Layer 4 of a small transformer language model trained on English Wikipedia (8 layers, counted from 0, width 64).
A neuron's activation on a vector x is SiLU(gate . x) times (in . x), where the dot is the dot product.

Input weights of the MLP neurons that the questions are about. A number n stands for (n - 128) times 0.0054.
n18 gate: 88, 131, 118, 99, 203, 79, 206, 108, 111, 94, 86, 107, 109, 60, 98, 157, 121, 109, 151, 123, 93, 100, 108, 155, 152, 94, 140, 128, 141, 183, 40, 124, 171, 61, 176, 100, 141, 112, 114, 137, 169, 147, 124, 144, 79, 142, 123, 86, 116, 172, 129, 150, 115, 129, 113, 106, 208, 219, 163, 142, 124, 41, 175, 77
n39 gate: 144, 104, 127, 239, 111, 119, 158, 160, 117, 44, 106, 49, 130, 123, 91, 86, 158, 83, 92, 106, 120, 93, 76, 103, 95, 112, 151, 149, 116, 207, 169, 69, 139, 82, 114, 124, 181, 233, 135, 101, 121, 141, 180, 106, 121, 138, 157, 104, 86, 91, 103, 154, 167, 180, 146, 155, 146, 132, 133, 168, 97, 109, 139, 72
n79 gate: 101, 182, 41, 68, 122, 133, 102, 144, 163, 113, 155, 135, 156, 98, 90, 142, 81, 140, 105, 25, 166, 107, 83, 101, 151, 106, 110, 139, 191, 114, 139, 128, 162, 148, 116, 138, 72, 139, 139, 104, 153, 150, 133, 98, 163, 113, 72, 146, 137, 128, 147, 174, 172, 97, 128, 197, 173, 149, 133, 185, 122, 172, 167, 147
n81 gate: 194, 94, 104, 180, 161, 102, 177, 154, 186, 89, 111, 75, 163, 120, 221, 142, 68, 109, 80, 124, 113, 162, 115, 151, 79, 127, 147, 158, 83, 176, 127, 222, 125, 110, 132, 170, 102, 159, 140, 133, 107, 130, 156, 139, 31, 152, 131, 168, 116, 137, 138, 148, 136, 143, 92, 129, 169, 133, 130, 164, 129, 55, 95, 181
n86 gate: 112, 116, 158, 172, 157, 135, 225, 187, 135, 134, 64, 64, 113, 186, 101, 69, 99, 84, 96, 106, 116, 117, 130, 179, 202, 200, 126, 151, 102, 91, 137, 163, 106, 117, 170, 141, 171, 151, 126, 170, 98, 84, 117, 86, 119, 194, 81, 166, 117, 155, 157, 109, 95, 108, 144, 162, 92, 160, 147, 193, 116, 111, 161, 133
n89 gate: 121, 156, 123, 124, 112, 116, 191, 106, 193, 148, 126, 97, 167, 87, 110, 149, 185, 137, 110, 132, 83, 148, 84, 200, 82, 160, 132, 103, 134, 201, 203, 157, 131, 105, 110, 199, 88, 212, 206, 220, 125, 198, 109, 103, 124, 157, 194, 155, 167, 156, 118, 87, 182, 109, 164, 99, 97, 119, 107, 214, 50, 174, 138, 107
n94 gate: 101, 119, 132, 112, 198, 120, 237, 124, 81, 103, 94, 180, 126, 108, 115, 123, 132, 92, 126, 123, 143, 197, 53, 74, 122, 103, 141, 162, 162, 219, 90, 98, 106, 108, 159, 96, 129, 136, 230, 159, 166, 108, 198, 167, 86, 134, 93, 133, 102, 105, 133, 72, 122, 109, 124, 155, 136, 148, 99, 125, 212, 154, 152, 133
n112 gate: 75, 157, 170, 111, 175, 56, 186, 142, 97, 105, 101, 87, 95, 103, 150, 93, 152, 79, 130, 79, 109, 147, 98, 156, 107, 124, 48, 156, 123, 109, 183, 153, 155, 89, 106, 150, 139, 159, 207, 169, 97, 132, 96, 143, 123, 72, 145, 160, 144, 112, 166, 133, 85, 116, 115, 48, 105, 151, 79, 93, 74, 140, 188, 159
n113 gate: 176, 138, 199, 175, 113, 84, 156, 130, 138, 136, 108, 99, 104, 134, 185, 175, 111, 94, 108, 128, 99, 134, 127, 89, 121, 118, 175, 133, 157, 119, 107, 117, 97, 119, 149, 120, 138, 155, 138, 19, 129, 115, 136, 210, 145, 99, 139, 197, 137, 115, 104, 153, 103, 144, 91, 90, 90, 110, 143, 65, 74, 130, 76, 87
n123 gate: 76, 122, 181, 162, 190, 129, 93, 106, 151, 91, 181, 132, 161, 73, 170, 129, 171, 147, 137, 128, 62, 146, 148, 182, 123, 159, 181, 138, 190, 136, 122, 117, 159, 121, 117, 175, 140, 169, 85, 103, 148, 105, 137, 103, 148, 248, 166, 124, 160, 108, 99, 186, 109, 81, 181, 178, 74, 122, 146, 174, 108, 130, 111, 172
n124 gate: 117, 89, 109, 185, 158, 118, 143, 188, 192, 169, 112, 169, 87, 117, 164, 129, 154, 147, 75, 121, 111, 80, 143, 149, 158, 191, 124, 137, 49, 69, 184, 172, 138, 173, 159, 108, 122, 154, 93, 175, 133, 122, 155, 69, 111, 134, 133, 68, 156, 171, 136, 86, 148, 83, 118, 160, 88, 133, 168, 64, 176, 174, 137, 128
n133 gate: 108, 57, 180, 137, 108, 135, 117, 110, 162, 116, 135, 130, 191, 112, 146, 71, 126, 138, 155, 58, 179, 92, 141, 176, 147, 162, 126, 165, 86, 109, 102, 161, 131, 150, 133, 104, 164, 91, 154, 152, 87, 111, 107, 82, 100, 125, 39, 112, 150, 91, 98, 147, 122, 116, 144, 134, 113, 50, 150, 97, 221, 184, 213, 183
n134 gate: 165, 125, 84, 91, 76, 120, 157, 154, 95, 75, 128, 136, 118, 99, 80, 133, 141, 139, 161, 121, 80, 154, 131, 96, 158, 162, 112, 133, 128, 118, 141, 117, 181, 100, 154, 111, 101, 130, 145, 126, 109, 74, 152, 122, 170, 135, 97, 130, 114, 135, 104, 109, 189, 147, 137, 102, 123, 87, 103, 138, 203, 198, 148, 122
n151 gate: 239, 104, 113, 171, 139, 73, 169, 139, 89, 138, 146, 69, 95, 134, 95, 78, 150, 135, 107, 133, 24, 111, 93, 121, 144, 171, 63, 81, 101, 178, 189, 116, 117, 122, 122, 190, 136, 153, 180, 107, 84, 110, 190, 119, 95, 122, 154, 171, 116, 92, 154, 129, 120, 180, 74, 103, 96, 175, 101, 168, 121, 142, 102, 122
n163 gate: 121, 56, 163, 140, 126, 150, 155, 122, 140, 139, 149, 149, 161, 124, 178, 190, 68, 123, 133, 102, 94, 95, 116, 145, 114, 118, 162, 167, 160, 96, 126, 178, 196, 101, 113, 116, 217, 135, 158, 110, 131, 133, 163, 112, 107, 161, 137, 115, 142, 52, 87, 136, 63, 115, 188, 132, 122, 176, 90, 107, 57, 100, 174, 75
n179 gate: 131, 160, 118, 119, 71, 178, 88, 94, 162, 171, 139, 124, 94, 148, 99, 110, 155, 86, 159, 167, 111, 132, 164, 98, 102, 152, 91, 182, 62, 141, 105, 100, 175, 87, 143, 150, 132, 144, 142, 132, 89, 46, 165, 140, 153, 151, 107, 133, 93, 113, 149, 137, 80, 147, 132, 114, 147, 135, 62, 128, 118, 181, 219, 146
n18 in: 104, 68, 111, 124, 85, 145, 106, 178, 151, 71, 118, 132, 173, 170, 194, 163, 78, 109, 93, 87, 135, 145, 145, 93, 133, 132, 78, 113, 150, 138, 104, 39, 78, 142, 172, 126, 118, 152, 84, 183, 125, 161, 86, 136, 176, 146, 179, 45, 146, 112, 123, 144, 184, 105, 106, 123, 91, 136, 113, 154, 195, 147, 61, 129
n39 in: 91, 137, 84, 111, 130, 148, 177, 151, 99, 194, 90, 102, 127, 166, 62, 162, 133, 141, 149, 205, 165, 108, 99, 184, 121, 137, 142, 217, 176, 100, 143, 65, 143, 122, 124, 158, 128, 126, 205, 175, 93, 88, 144, 110, 108, 130, 174, 132, 143, 73, 102, 125, 125, 140, 204, 165, 149, 209, 141, 151, 126, 106, 102, 166
n79 in: 133, 138, 186, 125, 139, 97, 136, 129, 151, 155, 119, 132, 134, 141, 99, 97, 132, 49, 153, 121, 106, 142, 109, 148, 122, 109, 117, 189, 97, 173, 114, 64, 84, 94, 176, 146, 154, 176, 103, 70, 96, 73, 128, 124, 158, 126, 72, 48, 131, 91, 130, 119, 92, 119, 137, 138, 115, 130, 138, 160, 83, 124, 154, 124
n81 in: 118, 109, 119, 118, 159, 160, 115, 115, 77, 102, 107, 182, 167, 107, 140, 120, 105, 101, 170, 127, 126, 145, 172, 103, 152, 74, 143, 138, 129, 123, 93, 121, 97, 114, 93, 79, 95, 141, 140, 76, 160, 125, 101, 128, 133, 179, 114, 73, 127, 140, 184, 157, 130, 132, 116, 145, 182, 115, 111, 216, 172, 76, 138, 192
n86 in: 102, 118, 110, 104, 118, 113, 222, 148, 145, 142, 89, 34, 180, 216, 127, 126, 84, 111, 148, 147, 140, 167, 173, 114, 116, 134, 114, 184, 128, 128, 132, 108, 49, 115, 181, 105, 133, 132, 112, 108, 170, 31, 58, 145, 114, 130, 87, 173, 133, 160, 152, 112, 54, 144, 146, 112, 137, 156, 138, 113, 128, 136, 124, 125
n89 in: 97, 153, 176, 91, 216, 113, 107, 137, 136, 111, 101, 197, 116, 92, 157, 111, 132, 158, 213, 173, 96, 199, 157, 127, 181, 70, 112, 96, 194, 62, 122, 123, 172, 116, 183, 112, 50, 55, 84, 115, 73, 174, 101, 85, 125, 152, 209, 124, 116, 159, 157, 171, 209, 125, 207, 154, 15, 207, 118, 161, 156, 135, 107, 125
n94 in: 127, 107, 152, 78, 179, 202, 111, 183, 103, 99, 114, 111, 130, 183, 159, 145, 104, 120, 38, 100, 124, 175, 210, 111, 93, 133, 62, 115, 138, 126, 94, 184, 47, 179, 126, 195, 147, 102, 84, 122, 169, 130, 153, 159, 146, 134, 132, 104, 147, 135, 119, 125, 147, 113, 123, 172, 175, 91, 182, 91, 150, 88, 165, 58
n112 in: 117, 148, 186, 133, 133, 62, 93, 127, 89, 146, 147, 154, 124, 120, 90, 182, 130, 119, 158, 144, 157, 117, 168, 113, 133, 94, 142, 126, 134, 151, 186, 84, 138, 85, 130, 130, 159, 108, 57, 194, 64, 118, 89, 170, 124, 50, 76, 120, 153, 183, 162, 99, 89, 129, 105, 110, 156, 143, 107, 134, 173, 196, 140, 129
n113 in: 164, 85, 166, 120, 121, 141, 114, 90, 131, 173, 150, 56, 127, 171, 151, 133, 172, 88, 135, 89, 180, 135, 123, 123, 87, 133, 81, 141, 73, 155, 129, 181, 138, 156, 139, 150, 151, 100, 120, 109, 154, 87, 25, 147, 95, 124, 100, 70, 119, 134, 79, 103, 91, 166, 88, 142, 85, 142, 119, 141, 95, 137, 108, 150
n123 in: 188, 88, 137, 90, 81, 157, 99, 151, 119, 79, 142, 167, 117, 180, 70, 129, 74, 183, 151, 132, 99, 100, 127, 95, 105, 114, 134, 159, 123, 154, 153, 87, 115, 112, 155, 113, 126, 121, 111, 127, 130, 135, 166, 107, 172, 127, 106, 110, 122, 210, 203, 119, 69, 190, 45, 141, 186, 173, 133, 73, 82, 99, 181, 70
n124 in: 87, 195, 159, 82, 123, 136, 69, 118, 133, 150, 82, 170, 157, 59, 95, 164, 95, 127, 168, 89, 190, 135, 155, 198, 138, 78, 110, 121, 33, 126, 50, 119, 71, 156, 175, 159, 177, 119, 101, 106, 118, 124, 118, 82, 90, 102, 137, 110, 144, 123, 137, 85, 133, 98, 155, 121, 184, 131, 153, 117, 116, 100, 159, 149
n133 in: 164, 166, 190, 84, 118, 85, 165, 145, 123, 158, 125, 112, 129, 157, 106, 184, 92, 89, 143, 156, 159, 65, 134, 56, 191, 130, 72, 140, 135, 166, 124, 69, 176, 155, 109, 118, 99, 153, 52, 64, 136, 139, 124, 106, 181, 137, 101, 129, 107, 127, 154, 156, 91, 148, 89, 142, 131, 132, 104, 89, 131, 102, 183, 127
n134 in: 90, 150, 102, 89, 118, 174, 104, 79, 79, 142, 98, 99, 174, 97, 144, 169, 115, 70, 96, 164, 134, 173, 156, 121, 97, 96, 111, 183, 145, 119, 107, 163, 130, 163, 186, 105, 129, 132, 154, 51, 180, 95, 90, 165, 160, 117, 173, 104, 147, 110, 151, 109, 108, 48, 23, 171, 132, 154, 154, 115, 109, 94, 110, 186
n151 in: 90, 87, 100, 169, 67, 123, 80, 133, 169, 141, 103, 125, 117, 126, 203, 168, 116, 105, 68, 134, 204, 133, 55, 218, 89, 7, 142, 119, 135, 39, 105, 206, 96, 121, 85, 109, 145, 93, 100, 152, 102, 147, 126, 126, 188, 133, 148, 125, 113, 80, 203, 141, 166, 91, 164, 113, 172, 105, 110, 73, 161, 99, 137, 82
n163 in: 133, 145, 111, 151, 136, 153, 101, 189, 132, 55, 172, 129, 92, 101, 72, 66, 105, 108, 153, 126, 141, 84, 102, 155, 119, 125, 35, 110, 123, 80, 145, 157, 45, 133, 157, 130, 165, 150, 160, 168, 113, 155, 116, 90, 195, 109, 157, 151, 119, 133, 116, 99, 172, 112, 80, 79, 100, 115, 150, 111, 162, 135, 151, 150
n179 in: 150, 161, 126, 210, 111, 112, 135, 123, 101, 110, 101, 98, 133, 154, 170, 87, 137, 136, 137, 115, 104, 51, 201, 115, 111, 149, 124, 77, 119, 100, 105, 132, 165, 173, 134, 114, 151, 111, 127, 112, 114, 130, 101, 211, 99, 108, 89, 90, 120, 104, 121, 69, 125, 88, 62, 118, 151, 115, 145, 140, 115, 74, 145, 156

Each question shows a token from some text and the vector x that enters the MLP there. A number n stands for (n - 128) times 0.041.

" prom": 115, 83, 91, 117, 110, 162, 151, 146, 142, 155, 161, 133, 135, 103, 117, 125, 106, 134, 146, 130, 107, 126, 98, 136, 94, 110, 117, 137, 147, 121, 122, 126, 153, 142, 145, 163, 99, 104, 82, 117, 148, 124, 150, 103, 132, 181, 84, 161, 155, 148, 77, 115, 90, 187, 87, 148, 71, 111, 132, 60, 152, 66, 132, 141
Which two neurons fire most, strongest first? n123, n133

".1": 129, 149, 152, 128, 112, 120, 135, 124, 65, 90, 129, 92, 109, 178, 168, 132, 137, 106, 152, 151, 165, 159, 143, 125, 145, 111, 129, 139, 181, 84, 140, 182, 119, 122, 102, 92, 160, 123, 74, 155, 151, 102, 111, 142, 175, 99, 166, 109, 139, 94, 129, 116, 114, 139, 145, 125, 135, 129, 177, 119, 121, 126, 68, 109
Which of these neurons fires most? n113

" by": 117, 142, 134, 152, 76, 137, 139, 114, 101, 125, 129, 115, 154, 103, 109, 107, 114, 92, 141, 141, 143, 130, 88, 123, 140, 149, 110, 97, 153, 108, 101, 101, 134, 106, 125, 143, 106, 98, 121, 95, 101, 120, 148, 118, 156, 93, 90, 136, 187, 154, 57, 136, 71, 83, 127, 101, 122, 147, 154, 89, 108, 89, 146, 118
The most active neuron and its activation: n133, at about 1.3

" 2014": 81, 106, 93, 107, 119, 159, 127, 102, 85, 172, 105, 84, 139, 100, 109, 170, 123, 125, 136, 99, 132, 122, 139, 129, 134, 111, 103, 125, 158, 88, 103, 135, 163, 106, 163, 137, 149, 117, 94, 120, 113, 84, 129, 119, 151, 131, 119, 146, 162, 196, 150, 76, 106, 102, 73, 172, 102, 164, 116, 92, 113, 119, 142, 123
Which of these neurons fires most? n86

" vot": 142, 117, 76, 83, 135, 128, 111, 86, 183, 179, 111, 100, 134, 158, 143, 163, 102, 129, 184, 94, 126, 145, 120, 117, 123, 100, 86, 126, 127, 104, 97, 106, 167, 141, 168, 106, 131, 131, 96, 103, 145, 165, 151, 119, 182, 104, 133, 143, 153, 130, 91, 158, 108, 154, 53, 133, 123, 125, 155, 112, 140, 130, 94, 114
Which of these neurons fires most? n113

" w": 100, 101, 107, 130, 98, 122, 120, 108, 147, 162, 144, 180, 119, 135, 108, 112, 109, 120, 177, 143, 116, 127, 84, 145, 128, 92, 79, 111, 131, 138, 155, 80, 147, 130, 105, 98, 120, 87, 119, 162, 150, 137, 141, 180, 173, 152, 105, 105, 153, 126, 78, 140, 81, 113, 81, 100, 116, 111, 170, 153, 64, 155, 101, 106
Which of these neurons fires most? n94

"ist": 56, 108, 158, 130, 138, 133, 136, 117, 150, 121, 154, 136, 122, 171, 122, 146, 109, 160, 132, 116, 134, 129, 137, 73, 138, 152, 128, 188, 164, 102, 133, 140, 165, 157, 125, 140, 141, 107, 134, 143, 85, 146, 197, 145, 169, 124, 98, 117, 169, 120, 125, 156, 53, 122, 111, 106, 92, 163, 135, 142, 128, 136, 70, 120
The most active neuron and its activation: n123, at about 3.1

" 25": 101, 138, 98, 109, 106, 152, 132, 141, 80, 159, 91, 126, 128, 151, 161, 118, 139, 134, 178, 159, 145, 154, 151, 151, 124, 137, 124, 103, 102, 82, 88, 156, 186, 133, 137, 119, 191, 137, 68, 131, 149, 97, 109, 173, 188, 85, 150, 123, 132, 151, 156, 120, 127, 122, 89, 130, 124, 166, 128, 134, 152, 169, 85, 120
The three highest activations, in order: n134, n179, n124

"h": 109, 158, 116, 152, 104, 124, 123, 147, 116, 135, 128, 158, 146, 164, 168, 128, 108, 134, 120, 130, 168, 121, 109, 150, 120, 131, 95, 116, 137, 169, 144, 125, 142, 72, 89, 139, 120, 111, 150, 140, 94, 115, 122, 185, 115, 141, 171, 90, 141, 138, 191, 126, 79, 140, 46, 104, 132, 141, 191, 113, 125, 48, 127, 138
The three highest activations, in order: n81, n112, n18

" Ch": 64, 130, 119, 195, 118, 143, 132, 144, 134, 143, 124, 138, 127, 177, 146, 118, 128, 161, 145, 108, 115, 131, 122, 83, 122, 84, 158, 157, 124, 150, 147, 107, 189, 132, 117, 121, 97, 99, 141, 136, 109, 125, 99, 155, 156, 108, 154, 137, 153, 91, 123, 120, 102, 181, 64, 158, 117, 147, 241, 125, 140, 120, 116, 122
Which of these neurons fires most? n39

"er": 71, 126, 89, 107, 113, 167, 119, 115, 121, 154, 164, 155, 126, 98, 111, 161, 102, 149, 112, 155, 121, 133, 121, 94, 148, 94, 133, 127, 165, 118, 108, 118, 107, 91, 108, 139, 146, 114, 93, 134, 96, 111, 143, 126, 180, 142, 90, 103, 175, 154, 122, 148, 140, 55, 111, 157, 158, 180, 89, 125, 148, 116, 124, 152
Which of these neurons fires most? n18

"),": 89, 122, 111, 174, 103, 144, 154, 106, 75, 119, 155, 122, 157, 131, 93, 140, 110, 105, 127, 158, 135, 167, 109, 102, 127, 117, 126, 141, 174, 168, 114, 112, 144, 142, 151, 148, 109, 109, 100, 134, 115, 94, 114, 150, 155, 103, 134, 145, 182, 110, 92, 74, 130, 73, 111, 125, 135, 159, 125, 132, 114, 139, 124, 157
The most active neuron and its activation: n134, at about 3.1

" in": 119, 152, 121, 166, 97, 139, 120, 132, 108, 119, 133, 123, 146, 148, 118, 99, 121, 87, 132, 108, 157, 129, 122, 136, 143, 112, 115, 125, 155, 111, 54, 99, 137, 125, 132, 165, 127, 103, 119, 93, 116, 134, 141, 125, 145, 80, 80, 150, 203, 135, 89, 144, 109, 99, 128, 123, 141, 135, 109, 106, 98, 116, 153, 113
The three highest activations, in order: n79, n133, n179

"ear": 169, 134, 103, 101, 113, 171, 128, 88, 139, 132, 148, 158, 150, 89, 140, 178, 101, 110, 154, 144, 140, 95, 114, 132, 148, 84, 46, 134, 141, 88, 111, 156, 107, 134, 130, 125, 188, 104, 156, 126, 130, 145, 159, 139, 150, 139, 80, 118, 151, 141, 131, 192, 172, 111, 112, 150, 141, 148, 135, 110, 135, 121, 155, 101
The most active neuron and its activation: n163, at about 7.6

"il": 136, 166, 70, 97, 106, 174, 101, 125, 156, 123, 114, 120, 168, 129, 128, 154, 143, 100, 155, 150, 124, 137, 134, 125, 122, 130, 174, 183, 111, 109, 115, 128, 133, 143, 127, 163, 185, 122, 176, 112, 94, 111, 166, 116, 146, 96, 87, 89, 152, 105, 163, 171, 161, 157, 149, 138, 100, 155, 139, 132, 149, 58, 121, 148
Which of these neurons fires most? n79

"cy": 78, 131, 109, 194, 147, 96, 160, 142, 90, 145, 167, 135, 122, 135, 155, 187, 130, 150, 140, 102, 188, 111, 144, 120, 161, 116, 98, 139, 181, 123, 103, 113, 133, 132, 115, 109, 110, 115, 155, 84, 79, 142, 101, 142, 136, 101, 130, 93, 142, 141, 108, 97, 128, 131, 81, 90, 153, 108, 137, 100, 152, 110, 123, 102
The three highest activations, in order: n18, n112, n133

"y": 126, 144, 111, 164, 128, 78, 137, 97, 125, 178, 147, 107, 134, 163, 143, 131, 135, 138, 131, 85, 184, 128, 117, 136, 153, 135, 133, 130, 155, 138, 176, 119, 138, 162, 88, 81, 110, 105, 174, 123, 95, 128, 123, 152, 133, 138, 208, 115, 138, 161, 158, 156, 90, 117, 39, 145, 135, 155, 136, 144, 156, 109, 139, 131
Which two neurons fire most, strongest first? n112, n151

"uk": 85, 146, 108, 143, 102, 134, 122, 111, 163, 144, 99, 148, 151, 158, 135, 126, 129, 114, 142, 140, 155, 148, 146, 163, 94, 119, 140, 165, 90, 128, 126, 132, 141, 120, 89, 90, 120, 109, 148, 106, 138, 128, 103, 197, 102, 98, 161, 157, 134, 126, 170, 175, 132, 163, 37, 141, 104, 153, 167, 121, 143, 101, 167, 150
The most active neuron and its activation: n81, at about 4.1

" W": 88, 144, 112, 131, 80, 121, 64, 80, 150, 149, 129, 139, 141, 119, 122, 96, 95, 143, 179, 124, 142, 115, 109, 103, 115, 102, 85, 116, 149, 145, 141, 87, 137, 130, 108, 99, 125, 112, 123, 130, 107, 120, 137, 166, 143, 154, 126, 136, 137, 109, 114, 134, 113, 141, 72, 98, 113, 102, 214, 105, 51, 157, 101, 132
Which two neurons fire most, strongest first? n179, n113

"ently": 147, 85, 122, 143, 116, 155, 125, 153, 76, 172, 157, 131, 130, 116, 119, 177, 132, 87, 149, 164, 141, 107, 138, 90, 162, 82, 94, 141, 143, 150, 123, 138, 124, 100, 154, 126, 167, 93, 118, 121, 119, 152, 165, 83, 143, 129, 81, 135, 182, 135, 145, 119, 94, 119, 101, 139, 143, 141, 146, 112, 119, 90, 142, 138
The most active neuron and its activation: n163, at about 1.2

"9": 133, 135, 95, 132, 124, 156, 74, 99, 106, 137, 139, 139, 114, 152, 163, 100, 115, 109, 138, 143, 192, 101, 113, 132, 150, 116, 84, 103, 146, 131, 162, 211, 142, 141, 150, 111, 147, 89, 131, 166, 98, 101, 131, 161, 152, 99, 178, 123, 137, 103, 102, 157, 148, 130, 115, 125, 132, 165, 121, 121, 125, 96, 134, 105
Which two neurons fire most, strongest first? n163, n86

" 20": 84, 129, 106, 124, 90, 172, 113, 119, 57, 142, 94, 128, 125, 125, 149, 110, 144, 115, 170, 158, 155, 155, 148, 120, 151, 99, 136, 121, 102, 78, 128, 153, 206, 145, 123, 140, 163, 146, 125, 112, 133, 100, 124, 145, 181, 62, 116, 121, 137, 142, 148, 116, 108, 133, 118, 169, 143, 161, 105, 112, 131, 143, 100, 105
Which of these neurons fires most? n134

" |": 108, 146, 109, 136, 113, 125, 118, 114, 145, 148, 115, 129, 141, 147, 139, 136, 104, 126, 119, 119, 167, 168, 88, 129, 114, 123, 113, 112, 157, 137, 141, 159, 124, 115, 122, 141, 128, 105, 110, 118, 135, 110, 111, 136, 157, 86, 109, 116, 212, 152, 97, 102, 125, 111, 107, 102, 149, 176, 115, 104, 99, 128, 112, 130
Which of these neurons fires most? n112

"j": 115, 99, 179, 178, 100, 102, 133, 110, 158, 169, 89, 136, 155, 76, 157, 164, 91, 112, 159, 154, 143, 127, 141, 102, 133, 97, 138, 117, 138, 92, 162, 120, 152, 135, 84, 100, 132, 139, 183, 126, 69, 147, 103, 85, 141, 99, 163, 137, 145, 124, 161, 110, 77, 96, 103, 137, 73, 152, 164, 127, 153, 125, 152, 135
The three highest activations, in order: n112, n133, n89

" end": 104, 159, 94, 105, 140, 150, 122, 137, 143, 214, 130, 157, 148, 124, 155, 130, 89, 128, 154, 198, 119, 130, 166, 143, 148, 121, 83, 117, 157, 122, 90, 90, 155, 96, 134, 134, 145, 121, 122, 117, 144, 153, 127, 149, 152, 116, 118, 128, 173, 124, 120, 131, 153, 135, 155, 150, 77, 102, 210, 131, 161, 179, 131, 109
Which of these neurons fires most? n124

"\n": 121, 208, 148, 119, 98, 153, 109, 139, 137, 153, 142, 111, 96, 122, 83, 130, 92, 112, 141, 161, 164, 128, 99, 126, 96, 77, 129, 114, 181, 117, 140, 157, 132, 123, 142, 110, 100, 89, 112, 79, 139, 119, 125, 128, 172, 101, 122, 142, 148, 107, 125, 115, 135, 116, 99, 126, 100, 155, 82, 137, 105, 114, 133, 176
Which of these neurons fires most? n79

"os": 124, 167, 93, 177, 99, 101, 97, 112, 187, 135, 103, 140, 143, 109, 152, 119, 128, 131, 116, 208, 133, 90, 162, 164, 123, 127, 158, 139, 122, 117, 127, 124, 141, 132, 114, 159, 103, 86, 110, 87, 121, 119, 123, 196, 141, 113, 103, 143, 131, 170, 131, 155, 154, 151, 73, 98, 133, 171, 163, 102, 148, 136, 163, 136
Which of these neurons fires most? n179

"'s": 89, 74, 109, 116, 86, 122, 122, 94, 125, 129, 148, 128, 126, 125, 108, 143, 126, 100, 106, 124, 164, 138, 143, 126, 147, 142, 124, 108, 152, 144, 69, 105, 148, 120, 128, 129, 136, 75, 123, 131, 126, 134, 123, 128, 149, 115, 101, 104, 197, 127, 103, 118, 136, 124, 67, 95, 90, 136, 155, 123, 89, 128, 132, 141
Which of these neurons fires most? n18

" Australian": 64, 101, 126, 126, 47, 138, 140, 90, 96, 100, 112, 151, 164, 150, 103, 157, 122, 89, 119, 101, 136, 141, 138, 110, 113, 116, 137, 146, 143, 116, 98, 151, 145, 107, 130, 152, 131, 92, 104, 109, 152, 140, 145, 145, 139, 120, 142, 87, 169, 145, 137, 96, 138, 144, 88, 150, 116, 113, 149, 89, 98, 167, 123, 146
Which of these neurons fires most? n134

")": 115, 106, 135, 159, 111, 187, 129, 100, 79, 129, 166, 149, 122, 119, 112, 155, 93, 128, 129, 129, 146, 144, 77, 121, 144, 133, 155, 155, 115, 137, 96, 123, 163, 150, 141, 127, 77, 110, 89, 103, 131, 83, 122, 128, 142, 109, 137, 117, 191, 140, 131, 121, 132, 89, 103, 130, 137, 159, 178, 137, 107, 106, 124, 137
Which two neurons fire most, strongest first? n123, n79

"osed": 116, 115, 102, 87, 108, 141, 98, 156, 150, 101, 134, 122, 157, 109, 106, 146, 104, 120, 85, 99, 162, 112, 120, 131, 173, 121, 99, 142, 153, 92, 94, 164, 121, 151, 162, 105, 168, 109, 89, 114, 89, 120, 104, 115, 165, 111, 149, 175, 174, 163, 137, 115, 186, 104, 155, 134, 107, 137, 151, 128, 153, 138, 154, 141
Which of these neurons fires most? n124

",": 114, 148, 114, 148, 117, 147, 125, 120, 109, 111, 151, 133, 157, 117, 114, 117, 123, 101, 135, 162, 163, 158, 122, 124, 135, 117, 117, 130, 158, 149, 78, 113, 138, 122, 153, 145, 103, 91, 122, 126, 118, 100, 124, 121, 156, 95, 132, 144, 200, 109, 99, 101, 102, 55, 78, 116, 144, 145, 99, 103, 118, 120, 148, 140
The three highest activations, in order: n179, n112, n79

"–199": 104, 119, 119, 139, 132, 143, 135, 98, 109, 139, 122, 73, 127, 142, 104, 102, 113, 125, 123, 123, 157, 160, 135, 142, 134, 132, 100, 147, 182, 118, 158, 180, 131, 110, 157, 121, 157, 146, 93, 160, 76, 151, 124, 136, 178, 152, 124, 150, 146, 115, 152, 134, 106, 93, 72, 118, 79, 155, 84, 57, 128, 120, 68, 103
Which of these neurons fires most? n86

"3": 87, 120, 119, 111, 130, 161, 110, 115, 71, 142, 87, 105, 135, 120, 137, 150, 112, 139, 109, 120, 150, 140, 171, 143, 134, 136, 130, 156, 201, 106, 112, 170, 93, 129, 145, 135, 131, 105, 84, 110, 125, 134, 146, 152, 148, 151, 129, 162, 148, 201, 113, 74, 52, 145, 95, 144, 95, 133, 114, 89, 121, 128, 140, 122
The most active neuron and its activation: n86, at about 5.4

" during": 127, 141, 95, 160, 92, 132, 116, 126, 116, 137, 120, 117, 160, 132, 114, 121, 113, 88, 149, 94, 156, 134, 109, 105, 150, 135, 112, 105, 172, 100, 50, 89, 148, 127, 157, 166, 161, 109, 95, 90, 107, 126, 137, 130, 151, 66, 77, 148, 172, 154, 105, 123, 141, 91, 113, 133, 129, 151, 139, 133, 130, 125, 173, 117
Which of these neurons fires most? n79

"and": 145, 110, 115, 135, 76, 147, 147, 112, 145, 169, 148, 63, 143, 112, 155, 143, 137, 146, 112, 123, 141, 136, 152, 106, 120, 111, 96, 120, 175, 156, 183, 138, 155, 143, 105, 106, 121, 76, 136, 114, 77, 136, 172, 182, 110, 137, 175, 115, 136, 89, 108, 173, 133, 176, 103, 141, 109, 146, 140, 174, 151, 87, 142, 106
The three highest activations, in order: n39, n151, n113

"ected": 122, 95, 76, 65, 124, 141, 86, 162, 145, 122, 160, 148, 159, 120, 125, 128, 112, 108, 103, 116, 149, 132, 137, 137, 182, 103, 112, 140, 147, 116, 98, 151, 150, 150, 164, 155, 158, 127, 60, 126, 105, 112, 138, 100, 169, 141, 150, 158, 173, 164, 144, 117, 137, 121, 115, 154, 100, 127, 117, 121, 124, 124, 151, 154
The most active neuron and its activation: n124, at about 4.2

" p": 74, 126, 120, 137, 84, 113, 123, 139, 168, 130, 109, 165, 129, 132, 141, 96, 102, 94, 133, 149, 133, 113, 122, 107, 162, 101, 126, 127, 135, 134, 133, 100, 138, 143, 93, 72, 116, 115, 116, 144, 133, 125, 87, 78, 162, 130, 150, 111, 169, 115, 62, 107, 96, 207, 115, 157, 116, 132, 138, 118, 113, 91, 102, 103
Which two neurons fire most, strongest first? n39, n94

"cher": 65, 111, 151, 86, 123, 150, 143, 117, 110, 146, 135, 139, 148, 116, 102, 178, 93, 97, 136, 136, 112, 152, 129, 87, 126, 80, 118, 124, 136, 101, 120, 149, 104, 138, 133, 103, 98, 117, 105, 120, 131, 121, 157, 132, 140, 160, 102, 72, 179, 140, 172, 129, 90, 139, 64, 140, 112, 181, 115, 99, 164, 143, 145, 128
The three highest activations, in order: n94, n18, n79